Layer 5 of a small transformer language model trained on English Wikipedia (13 layers, counted from 0, width 96).
In attention head 1, each number of a token's query is one row of weights dot the token's vector x. The head spreads its attention over the tokens so far by the softmax of query dot key.

Query weights of the head. A number n stands for (n - 500) times 0.001.
q0: 630 536 615 376 499 500 619 622 549 599 516 444 315 417 495 456 560 465 562 624 410 486 410 513 449 556 333 375 559 356 487 514 626 338 487 424 528 528 532 541 431 594 627 486 563 628 584 422 478 498 489 314 414 649 600 363 433 601 348 343 595 622 322 469 607 385 141 637 370 410 632 517 388 416 551 656 583 572 492 413 398 349 669 587 646 643 451 555 477 493 598 529 499 534 399 766
q1: 493 414 463 379 477 642 560 557 288 394 446 629 301 542 392 425 614 328 565 450 511 523 557 634 447 531 471 442 336 572 587 422 587 406 492 397 358 461 566 431 474 676 547 533 610 547 451 657 563 466 423 495 469 645 435 432 637 293 466 565 443 593 686 628 489 652 528 283 578 468 557 333 369 458 574 668 523 505 638 423 328 490 509 466 559 534 509 521 246 576 294 662 629 508 446 410
q2: 604 494 473 457 541 490 481 559 470 677 572 412 247 531 410 710 754 658 304 430 436 420 296 306 430 483 494 463 386 518 334 447 601 434 441 420 625 690 402 319 587 536 515 411 508 399 524 548 385 299 482 341 547 613 623 412 486 561 535 351 649 525 507 390 556 226 385 538 533 535 574 617 563 613 429 595 585 581 667 456 484 418 417 451 618 412 413 393 566 419 607 523 430 381 391 615
q3: 538 556 451 436 439 485 493 453 509 534 383 476 694 369 536 600 498 481 445 593 425 367 493 551 366 560 525 578 455 525 469 535 492 635 495 412 413 411 620 485 423 426 353 520 355 440 503 457 386 575 504 568 591 296 340 557 352 651 544 449 512 527 345 561 539 559 495 483 416 481 616 495 521 538 604 341 548 461 333 425 625 567 395 599 477 323 531 613 333 562 499 396 520 484 702 498
q4: 635 612 352 488 723 550 465 486 361 431 547 408 428 519 569 553 687 355 522 248 612 421 434 283 433 585 447 466 647 450 428 563 383 309 518 426 511 483 405 645 584 678 428 463 473 383 626 581 541 423 543 274 437 517 526 521 589 419 433 657 529 476 567 434 588 611 353 405 581 606 464 524 531 514 468 504 540 717 519 452 497 573 529 494 588 380 491 617 592 350 590 687 504 637 500 435
q5: 316 476 575 201 486 564 483 460 618 630 412 558 551 219 425 569 471 376 432 470 472 427 355 393 495 524 324 427 561 436 514 532 417 592 594 513 571 472 480 574 552 569 538 491 539 653 559 579 555 551 619 521 503 396 601 371 506 614 383 431 511 548 560 511 533 478 541 526 437 535 431 594 513 465 701 346 604 680 451 593 576 378 352 596 511 684 398 508 457 468 556 469 639 565 510 411
q6: 632 406 684 610 432 344 520 404 529 504 363 327 648 490 502 486 595 572 423 547 555 436 440 563 375 423 589 457 498 418 399 409 700 648 628 380 384 441 536 581 303 293 414 684 610 497 485 511 386 492 458 508 405 278 326 471 627 396 380 636 527 461 455 395 366 519 420 560 546 541 385 336 441 622 463 544 475 436 551 587 444 494 570 412 427 419 614 579 596 479 564 528 666 380 550 435
q7: 481 251 533 493 494 334 553 618 403 590 597 391 323 634 572 553 554 347 365 566 436 620 548 478 373 463 782 414 523 540 258 416 731 546 601 530 657 481 388 437 580 537 530 526 538 486 534 495 784 640 423 499 429 419 398 564 601 279 441 602 297 447 589 256 526 467 385 694 485 423 334 331 491 482 440 557 458 615 534 363 424 167 615 408 388 536 669 637 529 508 555 443 520 480 799 346
q8: 450 464 617 506 430 544 651 650 515 407 282 627 781 612 575 369 513 381 459 403 337 403 552 520 536 547 461 486 632 496 458 575 197 509 499 678 681 538 363 447 597 623 481 555 427 529 590 444 592 331 605 416 488 654 428 554 418 721 560 368 525 496 453 684 507 418 599 699 553 603 689 492 666 599 600 389 478 443 713 568 454 421 496 618 514 466 403 600 718 585 389 433 613 793 383 516
q9: 362 575 476 506 466 642 564 666 542 583 424 680 643 368 312 413 520 552 436 576 583 548 510 555 483 505 654 584 371 508 552 436 684 517 429 311 387 383 533 522 589 427 534 535 821 473 488 505 437 535 537 348 632 425 678 655 592 542 390 271 422 734 463 534 490 491 600 332 503 433 424 488 350 467 632 637 459 642 498 461 464 559 643 470 658 573 482 441 425 499 720 662 493 578 483 434
q10: 636 401 468 540 513 743 454 504 514 720 451 485 361 490 704 557 614 468 537 437 419 401 502 563 215 479 414 665 777 562 839 443 311 481 454 569 331 526 351 750 421 525 363 269 501 429 592 513 402 478 489 396 400 497 426 430 542 547 404 624 482 402 449 371 550 405 402 508 431 536 339 300 573 514 542 611 419 504 758 417 817 600 611 364 549 557 724 529 474 593 586 531 529 595 602 482
q11: 493 388 740 558 617 721 262 277 376 671 580 230 531 489 510 572 474 569 639 378 376 668 415 656 592 378 508 577 518 750 528 668 450 567 476 481 431 535 379 323 637 411 571 339 699 477 633 563 693 634 660 527 516 399 552 436 487 615 555 279 640 298 556 430 604 574 344 432 658 571 505 723 759 422 544 466 495 709 582 311 540 737 780 478 612 424 600 235 105 291 499 381 548 502 538 254
q12: 251 423 483 398 564 421 598 403 355 544 504 674 746 449 667 476 519 601 393 594 709 422 588 489 595 407 399 435 513 683 673 467 650 372 513 550 560 244 396 635 612 531 642 559 563 628 140 547 530 592 614 587 551 456 425 511 582 604 480 502 357 434 251 380 452 437 401 474 530 677 315 571 479 613 398 381 585 342 430 336 507 550 612 406 499 503 536 626 508 548 452 458 326 583 534 544
q13: 528 464 445 621 399 655 436 502 630 651 600 616 467 508 474 380 462 614 494 626 305 307 425 165 471 389 405 408 518 448 458 536 328 372 631 651 406 299 542 472 469 488 451 418 455 526 415 626 500 700 585 624 566 430 531 546 558 624 507 660 746 546 660 480 555 515 452 510 625 548 644 656 386 422 395 778 426 485 488 490 533 690 711 461 306 536 493 437 464 391 260 167 517 575 491 665
q14: 568 305 391 256 426 350 386 539 537 385 433 448 575 699 541 512 702 627 217 709 271 514 566 510 396 446 558 471 458 643 488 435 865 453 436 328 522 578 500 539 517 643 442 531 257 404 748 547 667 482 431 541 597 569 612 687 586 409 258 250 560 601 685 509 476 400 409 578 463 520 397 386 528 615 475 719 511 792 534 431 513 498 333 530 465 342 386 625 387 522 791 514 546 605 261 234
q15: 492 592 346 498 536 408 469 418 453 441 487 505 487 553 593 443 202 467 383 519 284 493 457 581 474 350 546 431 515 266 732 559 498 444 410 344 536 278 596 605 431 582 342 259 530 372 386 560 507 288 580 405 468 384 461 611 314 565 383 544 605 756 546 605 702 453 397 627 523 469 519 699 489 584 358 439 372 587 503 568 247 498 497 563 471 414 705 666 398 672 311 344 555 457 336 537
q16: 535 390 318 566 466 356 533 472 489 318 646 379 665 617 493 379 549 581 482 312 492 502 513 493 600 476 532 574 697 602 555 611 564 561 470 554 483 495 464 580 561 572 477 484 328 541 504 544 444 502 487 656 572 510 481 446 603 535 667 626 351 525 607 549 476 591 422 477 575 507 460 508 585 565 563 470 539 369 585 524 593 565 401 471 470 440 434 519 624 517 517 377 472 415 631 403
q17: 545 476 538 559 417 381 746 453 421 539 530 466 505 563 526 379 597 397 563 463 520 601 706 447 492 430 571 516 581 416 488 475 500 557 409 543 557 622 536 610 300 480 413 468 495 502 396 551 436 528 547 365 350 422 468 449 340 646 372 549 425 532 634 399 426 546 433 523 620 492 471 403 539 567 333 595 500 620 334 589 498 526 413 462 679 440 394 552 522 510 439 444 704 367 554 532
q18: 501 469 349 356 338 432 347 532 471 441 648 687 391 489 413 358 534 366 444 680 654 633 632 626 546 511 501 665 393 505 527 411 465 545 559 648 457 595 638 589 658 520 390 579 506 567 276 535 610 578 385 636 550 491 384 454 372 411 606 499 465 541 583 677 522 626 568 385 505 600 413 364 375 497 537 555 562 312 526 516 418 334 617 391 339 455 468 613 585 462 500 530 269 415 438 435
q19: 420 497 556 532 493 435 482 510 423 445 324 588 612 509 448 456 352 485 574 481 518 589 404 564 571 406 561 492 547 646 451 413 503 461 518 520 481 346 362 472 756 537 406 621 458 567 370 495 631 677 532 513 586 517 204 664 619 463 582 718 417 657 504 391 466 566 597 446 460 531 445 599 514 541 626 446 467 453 401 521 454 493 513 427 362 370 395 507 550 457 525 688 503 508 593 623
q20: 502 560 341 442 722 625 501 579 497 462 422 375 621 460 306 617 468 445 542 574 465 444 527 475 328 506 572 388 654 502 486 584 590 402 478 464 535 412 685 450 349 555 496 431 301 406 457 463 424 642 425 525 550 448 527 524 429 733 439 458 544 591 331 646 466 470 559 460 617 288 590 701 614 335 585 634 582 631 591 382 487 542 539 582 472 330 493 553 357 475 453 576 541 604 475 512
q21: 424 493 523 546 548 527 390 182 560 387 405 619 581 386 602 378 333 539 550 569 643 527 445 436 453 385 443 690 464 337 414 706 460 389 492 672 472 429 406 226 583 485 431 691 198 372 500 328 414 586 488 399 557 498 472 409 513 607 480 552 422 383 270 688 370 424 359 610 668 415 366 737 725 396 595 447 383 747 407 286 494 682 328 510 327 604 515 612 526 385 411 575 531 538 395 535
q22: 653 397 506 466 572 599 456 540 520 552 515 336 659 538 592 607 400 449 674 597 490 587 262 438 534 592 391 608 513 452 657 430 505 523 451 387 313 489 450 512 533 501 366 559 298 438 383 570 541 620 484 523 540 317 364 718 628 525 641 614 627 361 506 394 488 465 363 408 439 605 454 306 572 560 595 297 540 580 403 476 559 586 474 648 506 279 461 407 631 751 437 439 495 566 657 346
q23: 137 523 527 408 466 281 203 668 568 464 442 628 483 643 438 429 431 382 457 459 484 613 489 466 215 585 709 400 477 622 486 575 366 544 720 396 573 455 383 496 529 563 458 525 661 183 489 327 444 210 696 118 478 451 362 277 326 667 521 700 577 344 623 677 434 598 495 472 450 613 654 817 495 557 461 412 436 724 576 509 426 485 537 438 479 365 387 533 234 351 569 468 629 383 300 428
q24: 641 553 569 713 422 306 497 537 568 530 427 598 692 384 340 604 514 553 291 349 455 494 517 424 578 609 373 505 616 409 280 500 623 439 234 433 645 287 566 664 642 511 614 396 675 553 732 647 448 417 580 607 508 718 721 587 486 196 559 549 320 667 607 286 418 755 609 504 436 482 348 623 443 314 527 730 790 554 668 560 625 685 518 452 544 594 406 537 397 377 422 448 456 555 591 606
q25: 467 531 358 594 476 399 601 450 539 495 685 592 363 544 355 339 522 487 456 359 381 307 740 629 489 402 377 339 549 245 631 458 619 352 367 574 620 609 509 359 582 407 557 307 671 665 598 516 512 691 436 533 453 668 666 611 441 398 324 619 518 749 457 335 442 499 517 546 490 626 587 543 518 714 632 476 378 472 574 310 571 433 616 550 547 633 587 356 630 376 513 487 343 562 448 470
q26: 688 431 497 470 433 507 501 381 406 433 494 563 401 506 464 306 525 555 697 527 543 436 657 698 658 691 357 290 514 522 565 539 430 228 607 580 429 588 512 694 485 607 622 705 533 454 610 393 464 639 483 578 752 524 482 660 420 459 509 618 625 425 683 511 475 523 440 560 387 490 423 769 617 624 516 467 587 387 521 464 526 606 623 572 363 417 582 459 555 314 416 522 252 303 418 692
q27: 542 515 600 570 308 446 506 403 260 503 560 737 648 423 669 458 526 475 299 412 610 501 279 555 373 484 480 407 324 592 358 235 114 325 340 431 294 520 619 419 684 587 354 548 527 509 538 437 518 590 557 380 821 530 649 546 397 627 309 497 495 448 527 464 901 270 455 427 403 192 563 805 495 434 520 472 672 556 526 423 558 495 697 527 512 269 553 492 657 615 553 473 525 479 399 415
q28: 575 413 680 400 677 610 384 821 569 465 356 749 245 611 506 457 673 828 496 591 712 530 480 545 293 453 540 619 482 263 691 546 371 386 754 546 595 631 534 600 470 628 575 302 640 560 730 510 548 416 421 493 521 540 538 361 664 486 490 634 452 736 457 685 473 321 402 589 636 599 451 596 534 441 541 495 542 465 811 335 640 506 358 331 489 318 623 434 604 559 373 846 551 320 439 453
q29: 445 845 340 242 905 411 287 464 436 494 571 658 536 343 215 653 564 528 432 367 510 705 499 444 581 628 613 614 437 215 399 460 663 556 377 333 403 273 548 450 525 469 261 739 543 318 625 469 279 508 483 463 670 605 524 627 693 514 512 688 518 394 474 410 565 444 495 571 467 587 499 380 263 442 320 479 387 327 318 571 487 669 519 438 326 460 677 693 582 374 251 427 398 425 472 473
q30: 605 678 781 465 415 562 423 652 426 612 650 581 340 568 464 444 378 552 382 461 441 553 638 629 339 662 536 477 689 332 664 528 413 462 751 529 482 424 560 204 578 455 323 542 734 548 526 756 502 458 515 767 454 642 415 424 564 378 485 328 502 472 778 631 469 413 582 516 543 569 556 547 274 329 531 476 754 376 685 633 366 372 598 362 502 450 633 556 367 566 590 344 376 358 586 396
q31: 627 493 404 264 703 214 516 192 503 599 364 335 536 548 595 526 640 540 399 638 409 638 683 894 549 397 397 491 585 582 614 379 619 561 658 441 531 335 486 496 994 405 344 339 616 542 531 370 615 568 558 421 569 449 498 407 449 315 618 547 506 736 497 603 507 433 653 450 578 562 494 533 290 474 321 542 618 341 619 546 427 448 306 340 375 595 699 579 723 543 450 427 286 599 513 613

Each question shows a short text with each token's key, already scaled and adjusted for position as the last token sees it. A number n stands for (n - 500) times 0.0035.

Then comes the last token's vector x. A number n stands for (n - 500) times 0.01.

0 " was": 502 488 514 468 522 604 578 572 313 22 582 657 381 628 437 501 527 458 501 428 522 524 434 513 430 474 460 390 703 477 545 423
1 " also": 466 459 484 514 461 529 593 471 404 164 643 593 447 591 558 510 463 523 535 459 585 543 417 508 365 494 461 516 711 412 497 484
2 " se": 489 427 511 534 527 553 730 449 312 228 569 575 476 437 546 484 422 532 517 421 563 512 433 522 386 480 325 540 491 585 506 478
3 "en": 486 510 582 558 418 564 638 428 382 289 557 508 415 488 500 452 390 538 546 332 574 565 417 460 525 546 309 532 513 591 565 610
4 " as": 515 474 496 574 459 568 683 456 430 203 634 566 411 517 520 486 503 461 549 482 493 559 472 442 405 462 358 477 623 418 536 462
5 " cont": 537 424 442 636 427 559 660 484 418 245 505 510 460 474 583 481 629 430 494 503 562 548 503 497 357 495 438 552 512 426 403 405
6 "ro": 442 538 442 622 475 597 648 495 316 310 502 586 462 389 565 545 568 494 554 403 608 540 444 586 433 430 405 485 534 551 619 595
7 "v": 422 486 489 620 466 539 592 440 440 292 526 516 499 409 479 540 569 438 541 470 562 586 397 556 467 487 286 573 566 490 539 433
8 "ers": 421 507 540 611 386 558 575 363 404 357 554 523 357 533 471 467 426 467 449 521 442 626 481 493 447 484 298 614 612 579 525 528
x: 636 383 530 417 425 542 291 475 515 554 575 292 509 548 310 579 578 490 538 524 356 610 489 675 60 585 458 520 507 622 531 284 308 682 429 537 401 426 592 422 744 215 483 366 464 658 499 553 572 544 428 575 437 645 487 211 454 522 602 482 625 481 351 426 463 532 581 521 601 478 457 470 489 620 486 556 424 559 444 552 447 539 419 539 341 476 421 690 596 627 607 530 635 637 379 474
Which two tokens does the last token look at most, in order? 3 "en", 4 " as"

0 ".": 464 329 715 537 481 511 521 550 409 269 542 413 416 482 416 510 660 565 431 540 551 533 382 552 484 448 415 524 678 496 579 420
1 " A": 513 506 521 565 440 535 630 477 418 197 465 413 449 477 398 593 460 492 541 423 600 494 439 494 457 462 397 523 473 567 541 546
2 "fter": 485 473 577 546 395 575 683 562 320 156 566 639 571 458 386 495 408 473 559 351 467 543 394 481 454 399 405 404 623 520 477 523
3 " a": 591 507 594 622 468 580 699 461 357 83 489 478 453 424 504 584 434 489 569 382 607 532 396 481 363 536 378 558 578 602 484 482
4 " cl": 634 532 525 539 467 536 606 431 431 270 535 629 400 453 518 517 528 441 612 451 559 513 494 472 370 520 419 538 523 572 537 502
5 "ose": 514 463 515 652 430 556 679 458 372 302 591 501 499 414 511 488 571 505 540 500 499 597 485 558 399 493 359 508 614 591 531 587
6 " r": 487 567 407 592 406 578 685 457 395 286 565 535 458 402 487 521 592 477 572 496 553 531 429 528 449 446 281 508 473 470 475 475
7 "ace": 401 586 412 637 417 589 691 385 404 255 520 573 453 484 553 439 501 500 514 451 517 585 396 540 406 428 300 489 638 530 521 568
8 ",": 487 465 425 514 403 538 564 505 427 268 529 545 380 580 533 586 488 576 470 509 350 510 406 521 432 446 367 431 536 403 512 423
x: 664 402 905 397 472 600 390 360 499 514 549 546 349 605 508 506 494 669 644 596 385 323 385 603 438 511 362 603 477 656 419 512 553 550 566 573 500 519 474 436 389 408 482 547 410 542 522 574 505 618 409 609 426 613 500 217 633 720 453 511 526 439 464 457 387 483 759 459 500 530 478 370 320 537 503 588 465 424 487 686 534 465 392 439 388 557 517 760 589 299 264 461 698 497 467 595
Which token does the last token look at most? 2 "fter"

0 "ind": 478 477 456 474 444 523 539 425 457 449 534 541 500 510 496 432 536 553 444 479 454 554 500 491 421 422 346 526 480 624 641 489
1 "sh": 445 428 499 513 457 540 590 473 378 362 501 493 518 474 383 461 489 465 521 381 543 540 513 558 422 418 360 468 393 565 545 518
2 "ield": 499 462 459 471 506 496 518 476 462 461 579 502 482 473 464 402 517 444 452 443 551 509 494 545 486 402 441 530 453 523 662 556
3 " during": 567 491 583 654 377 609 733 503 364 182 628 525 509 530 419 496 432 517 576 415 464 634 413 471 403 497 318 443 667 525 416 526
4 " an": 538 486 520 628 479 562 709 484 367 194 521 555 403 468 501 520 525 498 610 412 579 506 467 420 382 489 412 627 509 551 488 452
5 " acc": 529 472 411 605 472 571 680 482 408 262 465 579 455 465 554 416 588 501 521 425 503 552 467 502 443 445 345 493 531 525 430 412
6 "ident": 491 539 456 572 351 517 605 406 345 325 581 608 468 509 558 489 514 479 477 413 557 583 486 512 447 449 308 517 546 453 407 484
7 " and": 464 516 469 546 395 505 621 413 465 244 681 523 458 465 488 567 530 526 542 524 420 587 413 519 401 550 371 465 620 425 527 435
8 " l": 384 542 436 620 409 518 621 413 447 269 525 472 426 466 492 559 381 516 477 489 550 557 459 572 377 474 316 495 458 528 447 489
x: 606 392 699 361 306 574 475 230 417 631 517 404 427 535 562 615 592 615 663 662 655 378 379 470 381 563 464 758 618 622 586 358 427 748 574 509 469 268 486 500 552 408 384 491 337 516 696 376 571 358 460 644 455 439 438 345 509 486 606 596 491 407 433 429 414 376 735 532 420 477 349 541 568 407 548 508 409 381 447 519 516 351 485 584 511 477 528 818 553 471 521 494 539 288 647 583
Which token does the last token look at most? 3 " during"

0 "ublic": 497 448 557 454 504 517 617 476 268 389 605 616 557 494 464 569 500 534 594 461 644 466 427 548 423 378 431 589 486 441 489 494
1 " rec": 446 455 493 510 480 530 583 477 412 258 621 520 452 491 521 410 448 504 532 415 493 509 426 409 425 476 331 472 578 495 524 577
2 "ord": 492 551 474 482 426 534 538 312 419 306 524 525 419 427 421 395 454 503 497 398 533 584 467 565 420 466 369 444 582 569 598 516
3 "s": 498 535 474 550 370 499 637 447 307 308 570 453 370 516 526 466 464 504 482 424 503 580 456 460 504 519 347 537 550 579 592 560
4 " to": 489 498 484 562 397 501 632 495 440 174 623 509 436 531 483 500 477 489 571 395 543 521 397 456 498 532 436 438 595 427 541 608
5 " f": 589 496 530 658 419 531 631 417 427 235 522 475 460 445 502 553 643 436 540 407 586 550 420 553 428 521 314 503 494 581 441 578
6 "ind": 492 559 527 583 481 541 613 424 416 353 569 545 505 430 497 480 555 444 547 452 490 645 501 484 423 431 305 487 591 572 550 458
7 " her": 465 470 516 685 453 539 655 494 359 212 632 517 499 463 477 456 511 490 579 475 466 551 477 519 474 468 386 523 631 523 524 537
8 " loc": 469 522 422 591 506 632 623 493 341 307 667 515 433 468 428 488 543 521 564 412 533 498 495 510 462 399 384 475 472 465 503 493
x: 578 565 683 433 345 503 456 476 465 577 530 386 492 579 585 722 549 473 634 438 416 385 311 546 146 423 540 389 691 606 659 324 439 615 656 456 500 577 426 354 344 381 455 648 416 668 524 459 527 577 590 761 302 504 349 261 546 483 567 638 461 441 537 524 478 440 495 724 490 333 536 582 478 368 437 657 596 478 525 608 579 641 379 487 435 499 582 600 538 453 548 616 457 645 584 567
Which token does the last token look at most? 4 " to"

0 "p": 480 535 460 467 587 547 575 360 498 483 508 524 405 433 534 571 471 506 550 478 635 558 490 564 469 433 408 626 556 566 624 502
1 "ic": 537 475 435 424 522 456 583 425 356 403 595 644 511 561 478 539 539 437 566 418 597 486 480 529 491 444 364 546 479 632 632 506
2 " for": 484 498 541 607 407 555 650 421 430 165 624 539 411 554 443 488 454 524 495 400 515 581 431 477 409 531 301 485 575 506 461 586
3 " n": 549 418 518 490 540 495 647 534 364 298 587 522 422 464 551 524 457 381 611 398 584 429 481 492 438 455 337 475 440 538 535 542
4 "et": 619 528 487 593 437 533 674 539 370 295 473 421 536 425 544 481 486 486 573 381 601 593 382 507 483 470 351 422 499 657 441 555
5 "iz": 475 505 484 507 489 506 642 473 339 332 535 601 498 473 538 533 494 470 501 451 647 526 445 517 448 497 268 491 541 560 602 529
6 "ens": 472 513 494 612 416 541 622 496 303 251 459 508 415 525 486 459 540 518 491 485 554 526 475 518 458 488 332 502 476 613 573 523
7 " in": 415 493 433 654 424 582 637 432 472 191 520 485 490 505 473 455 524 450 567 547 413 610 468 473 449 489 359 478 584 488 492 536
8 " Ch": 522 483 441 621 413 533 666 491 385 298 564 506 497 562 505 534 476 476 391 518 533 541 511 534 406 435 305 531 418 595 456 551
x: 559 359 668 452 282 474 298 173 310 565 618 577 438 507 618 619 530 464 646 445 495 521 491 431 380 392 220 599 597 742 457 471 423 723 544 586 488 480 729 418 545 408 550 597 394 446 570 376 627 554 506 670 455 293 470 348 480 657 551 635 579 300 454 565 461 644 481 567 529 599 391 508 583 396 470 555 482 444 372 692 548 442 595 604 544 468 530 736 520 502 445 616 485 554 649 667
Which two tokens does the last token look at most, in order? 7 " in", 2 " for"

0 "ah": 473 457 572 517 483 533 601 531 405 406 567 595 674 520 403 574 473 543 522 429 522 469 520 454 412 395 393 540 334 513 593 479
1 "\"": 396 426 590 505 443 503 660 465 276 223 634 525 493 590 454 525 501 524 506 480 495 476 405 424 434 401 422 547 675 542 526 463
2 " (": 504 432 592 549 443 452 571 488 408 226 558 512 491 489 471 475 466 525 500 435 519 539 495 448 371 509 433 428 674 488 583 489
3 "f": 567 475 571 571 437 456 622 510 374 285 527 479 469 400 543 468 495 455 479 479 659 606 521 505 415 530 361 528 556 523 451 502
4 "eat": 553 521 487 592 478 516 633 454 388 323 518 516 582 493 569 537 554 451 565 407 576 672 432 560 406 452 364 512 601 609 584 479
5 "uring": 501 497 469 567 382 523 660 461 317 235 604 599 464 527 489 533 573 442 485 463 498 641 424 439 399 533 319 549 650 572 571 520
6 " Mar": 432 470 458 657 443 607 656 423 419 379 506 573 491 483 507 535 507 451 525 466 504 633 460 532 432 457 299 581 448 529 554 554
7 "k": 449 572 468 584 423 539 552 564 502 443 519 513 493 501 451 528 565 502 522 505 474 540 575 404 527 494 362 567 362 501 543 615
8 " P": 475 486 422 596 428 489 551 458 500 358 481 527 496 476 492 590 466 523 474 540 600 521 485 511 436 463 335 653 408 563 506 553
x: 519 354 665 440 338 566 477 133 320 600 590 459 609 401 555 656 480 570 706 520 341 484 326 634 387 428 381 674 528 720 443 446 352 524 263 536 362 367 570 509 514 360 492 818 465 382 515 285 617 430 577 603 423 468 408 238 343 543 569 533 517 435 507 545 570 537 497 598 555 534 446 632 507 635 481 414 286 497 499 593 530 403 414 580 484 504 578 577 517 496 399 364 635 432 610 408
Which token does the last token look at most, and with what share of its attention? 6 " Mar", with about 70%

0 " l": 407 487 535 492 532 561 594 425 434 212 502 422 405 472 475 570 615 544 525 406 589 571 449 578 393 493 365 479 500 554 476 472
1 "aw": 459 504 477 535 480 497 664 526 354 335 534 529 492 473 411 525 482 496 550 405 583 500 480 574 471 399 401 544 499 638 554 479
2 " stud": 475 471 495 526 514 634 667 404 366 279 632 556 398 484 556 470 470 499 525 453 484 436 460 536 389 410 405 558 499 409 543 411
3 "ent": 467 496 498 485 432 547 615 436 312 287 579 617 427 560 501 524 453 498 554 362 605 483 454 396 462 434 311 574 535 486 525 500
4 " he": 533 489 558 564 458 567 698 481 384 270 665 581 420 452 574 500 497 462 582 375 510 472 438 568 488 428 426 484 612 434 547 472
5 " ex": 591 507 395 621 427 526 638 423 431 249 529 572 501 480 523 485 599 408 587 454 552 562 412 501 469 476 355 543 508 472 456 499
6 "c": 437 552 434 616 454 580 628 545 411 430 502 535 440 417 608 502 511 541 564 448 569 542 523 477 362 477 280 479 528 536 542 474
7 "ell": 415 473 487 606 416 488 572 385 381 397 546 554 386 502 568 500 474 509 482 397 531 517 462 531 445 498 270 464 519 677 595 506
8 "ed": 426 503 494 590 419 540 619 384 349 309 628 572 418 474 538 542 471 505 506 438 508 614 493 410 426 489 276 565 574 536 495 534
x: 502 475 529 344 485 534 367 453 536 571 682 410 399 561 395 537 387 482 516 608 360 569 462 556 64 500 479 612 619 729 601 250 342 585 480 481 459 467 398 404 328 362 319 550 393 580 456 558 504 510 354 503 462 521 571 318 616 464 529 628 494 381 365 494 283 513 665 405 542 387 432 544 485 253 483 551 574 701 488 583 540 400 462 573 469 414 569 831 642 537 435 469 678 633 534 488
Which token does the last token look at most, and with what share of its attention? 6 "c", with about 30%

0 "\n\n": 528 467 601 567 421 495 678 574 366 217 629 484 495 563 383 434 578 514 532 503 516 494 473 461 448 503 408 471 695 449 477 450
1 "The": 502 543 504 565 401 552 657 539 275 151 651 526 427 544 399 560 499 509 547 421 550 543 425 445 393 438 442 662 556 437 458 471
2 " g": 495 431 508 500 496 505 598 490 419 223 565 505 380 447 517 483 456 483 558 514 581 495 481 452 414 492 302 558 437 428 512 520
3 "ir": 553 481 538 601 468 574 652 472 412 285 457 506 492 403 478 478 360 515 570 390 586 487 420 603 440 463 313 530 540 549 519 529
4 "l": 539 500 536 499 458 498 599 446 421 409 499 547 510 324 460 447 484 531 568 388 534 546 460 538 448 519 350 473 460 575 628 561
5 "f": 500 497 546 540 384 445 616 442 417 447 506 503 492 441 473 501 523 454 459 460 551 591 482 479 423 494 347 552 518 561 630 601
6 "ri": 476 481 494 537 426 488 630 408 424 408 451 523 394 505 597 606 523 461 483 415 641 620 356 478 456 486 268 609 524 623 623 571
7 "end": 482 459 415 514 370 544 589 491 345 468 553 590 556 488 428 521 464 519 508 482 491 495 500 466 467 452 335 575 492 621 552 543
8 " he": 484 514 448 646 458 580 702 492 381 265 625 603 423 464 569 489 467 493 581 459 487 500 482 559 452 416 393 470 602 454 558 475
x: 611 418 646 319 395 617 319 384 350 604 622 342 463 586 574 668 461 551 615 582 246 478 349 583 335 622 378 497 576 664 501 429 448 583 596 406 515 612 490 408 466 505 437 567 343 731 568 448 413 388 536 653 291 591 306 252 534 405 554 664 688 481 452 464 474 616 511 474 450 559 458 527 472 389 477 622 534 397 396 482 587 588 363 469 475 635 744 604 550 544 416 524 511 439 591 678
Which token does the last token look at most? 1 "The"

0 ",": 503 410 600 500 381 533 549 516 396 230 507 511 438 569 556 605 533 446 599 465 554 484 398 471 492 447 342 449 533 447 508 418
1 " D": 491 476 526 542 521 549 656 517 403 285 528 518 438 466 517 598 482 500 531 417 535 437 467 552 427 521 347 492 400 589 533 563
2 "av": 454 507 491 641 491 484 667 545 407 302 442 571 489 484 452 546 454 516 524 346 641 516 437 627 473 502 290 513 441 587 477 529
3 "id": 525 511 517 585 450 521 582 526 488 356 496 552 510 502 479 565 460 519 533 427 511 435 514 522 417 518 288 579 379 596 569 477
4 " cont": 625 391 452 624 422 542 651 476 406 240 498 548 486 465 563 469 539 505 535 462 555 532 479 512 364 487 454 553 537 418 428 417
5 "in": 530 487 439 601 464 569 679 457 420 321 498 632 462 439 498 564 568 481 559 414 492 528 543 561 413 474 300 568 538 531 505 473
6 "u": 442 517 492 515 457 524 618 416 360 390 565 483 419 428 552 525 514 457 513 482 576 453 423 489 403 476 349 560 518 607 636 562
7 "ed": 450 461 467 617 414 619 651 390 375 309 587 600 486 467 507 495 545 506 510 455 494 616 494 440 415 493 305 600 563 526 471 542
8 " to": 492 526 410 625 379 488 657 497 412 177 605 528 427 532 465 502 511 519 505 444 495 525 415 463 505 528 422 438 588 434 558 594
x: 447 487 635 311 435 517 267 457 491 574 587 322 531 594 466 640 439 411 558 467 420 482 290 581 256 520 479 563 517 768 552 292 496 550 613 482 632 579 504 400 377 405 516 508 352 460 582 400 498 469 478 518 333 416 467 194 572 378 495 585 660 568 450 431 390 405 728 525 493 256 472 351 411 368 415 590 465 619 503 548 485 642 410 449 422 517 733 667 607 373 413 520 555 424 605 599
Which token does the last token look at most? 8 " to"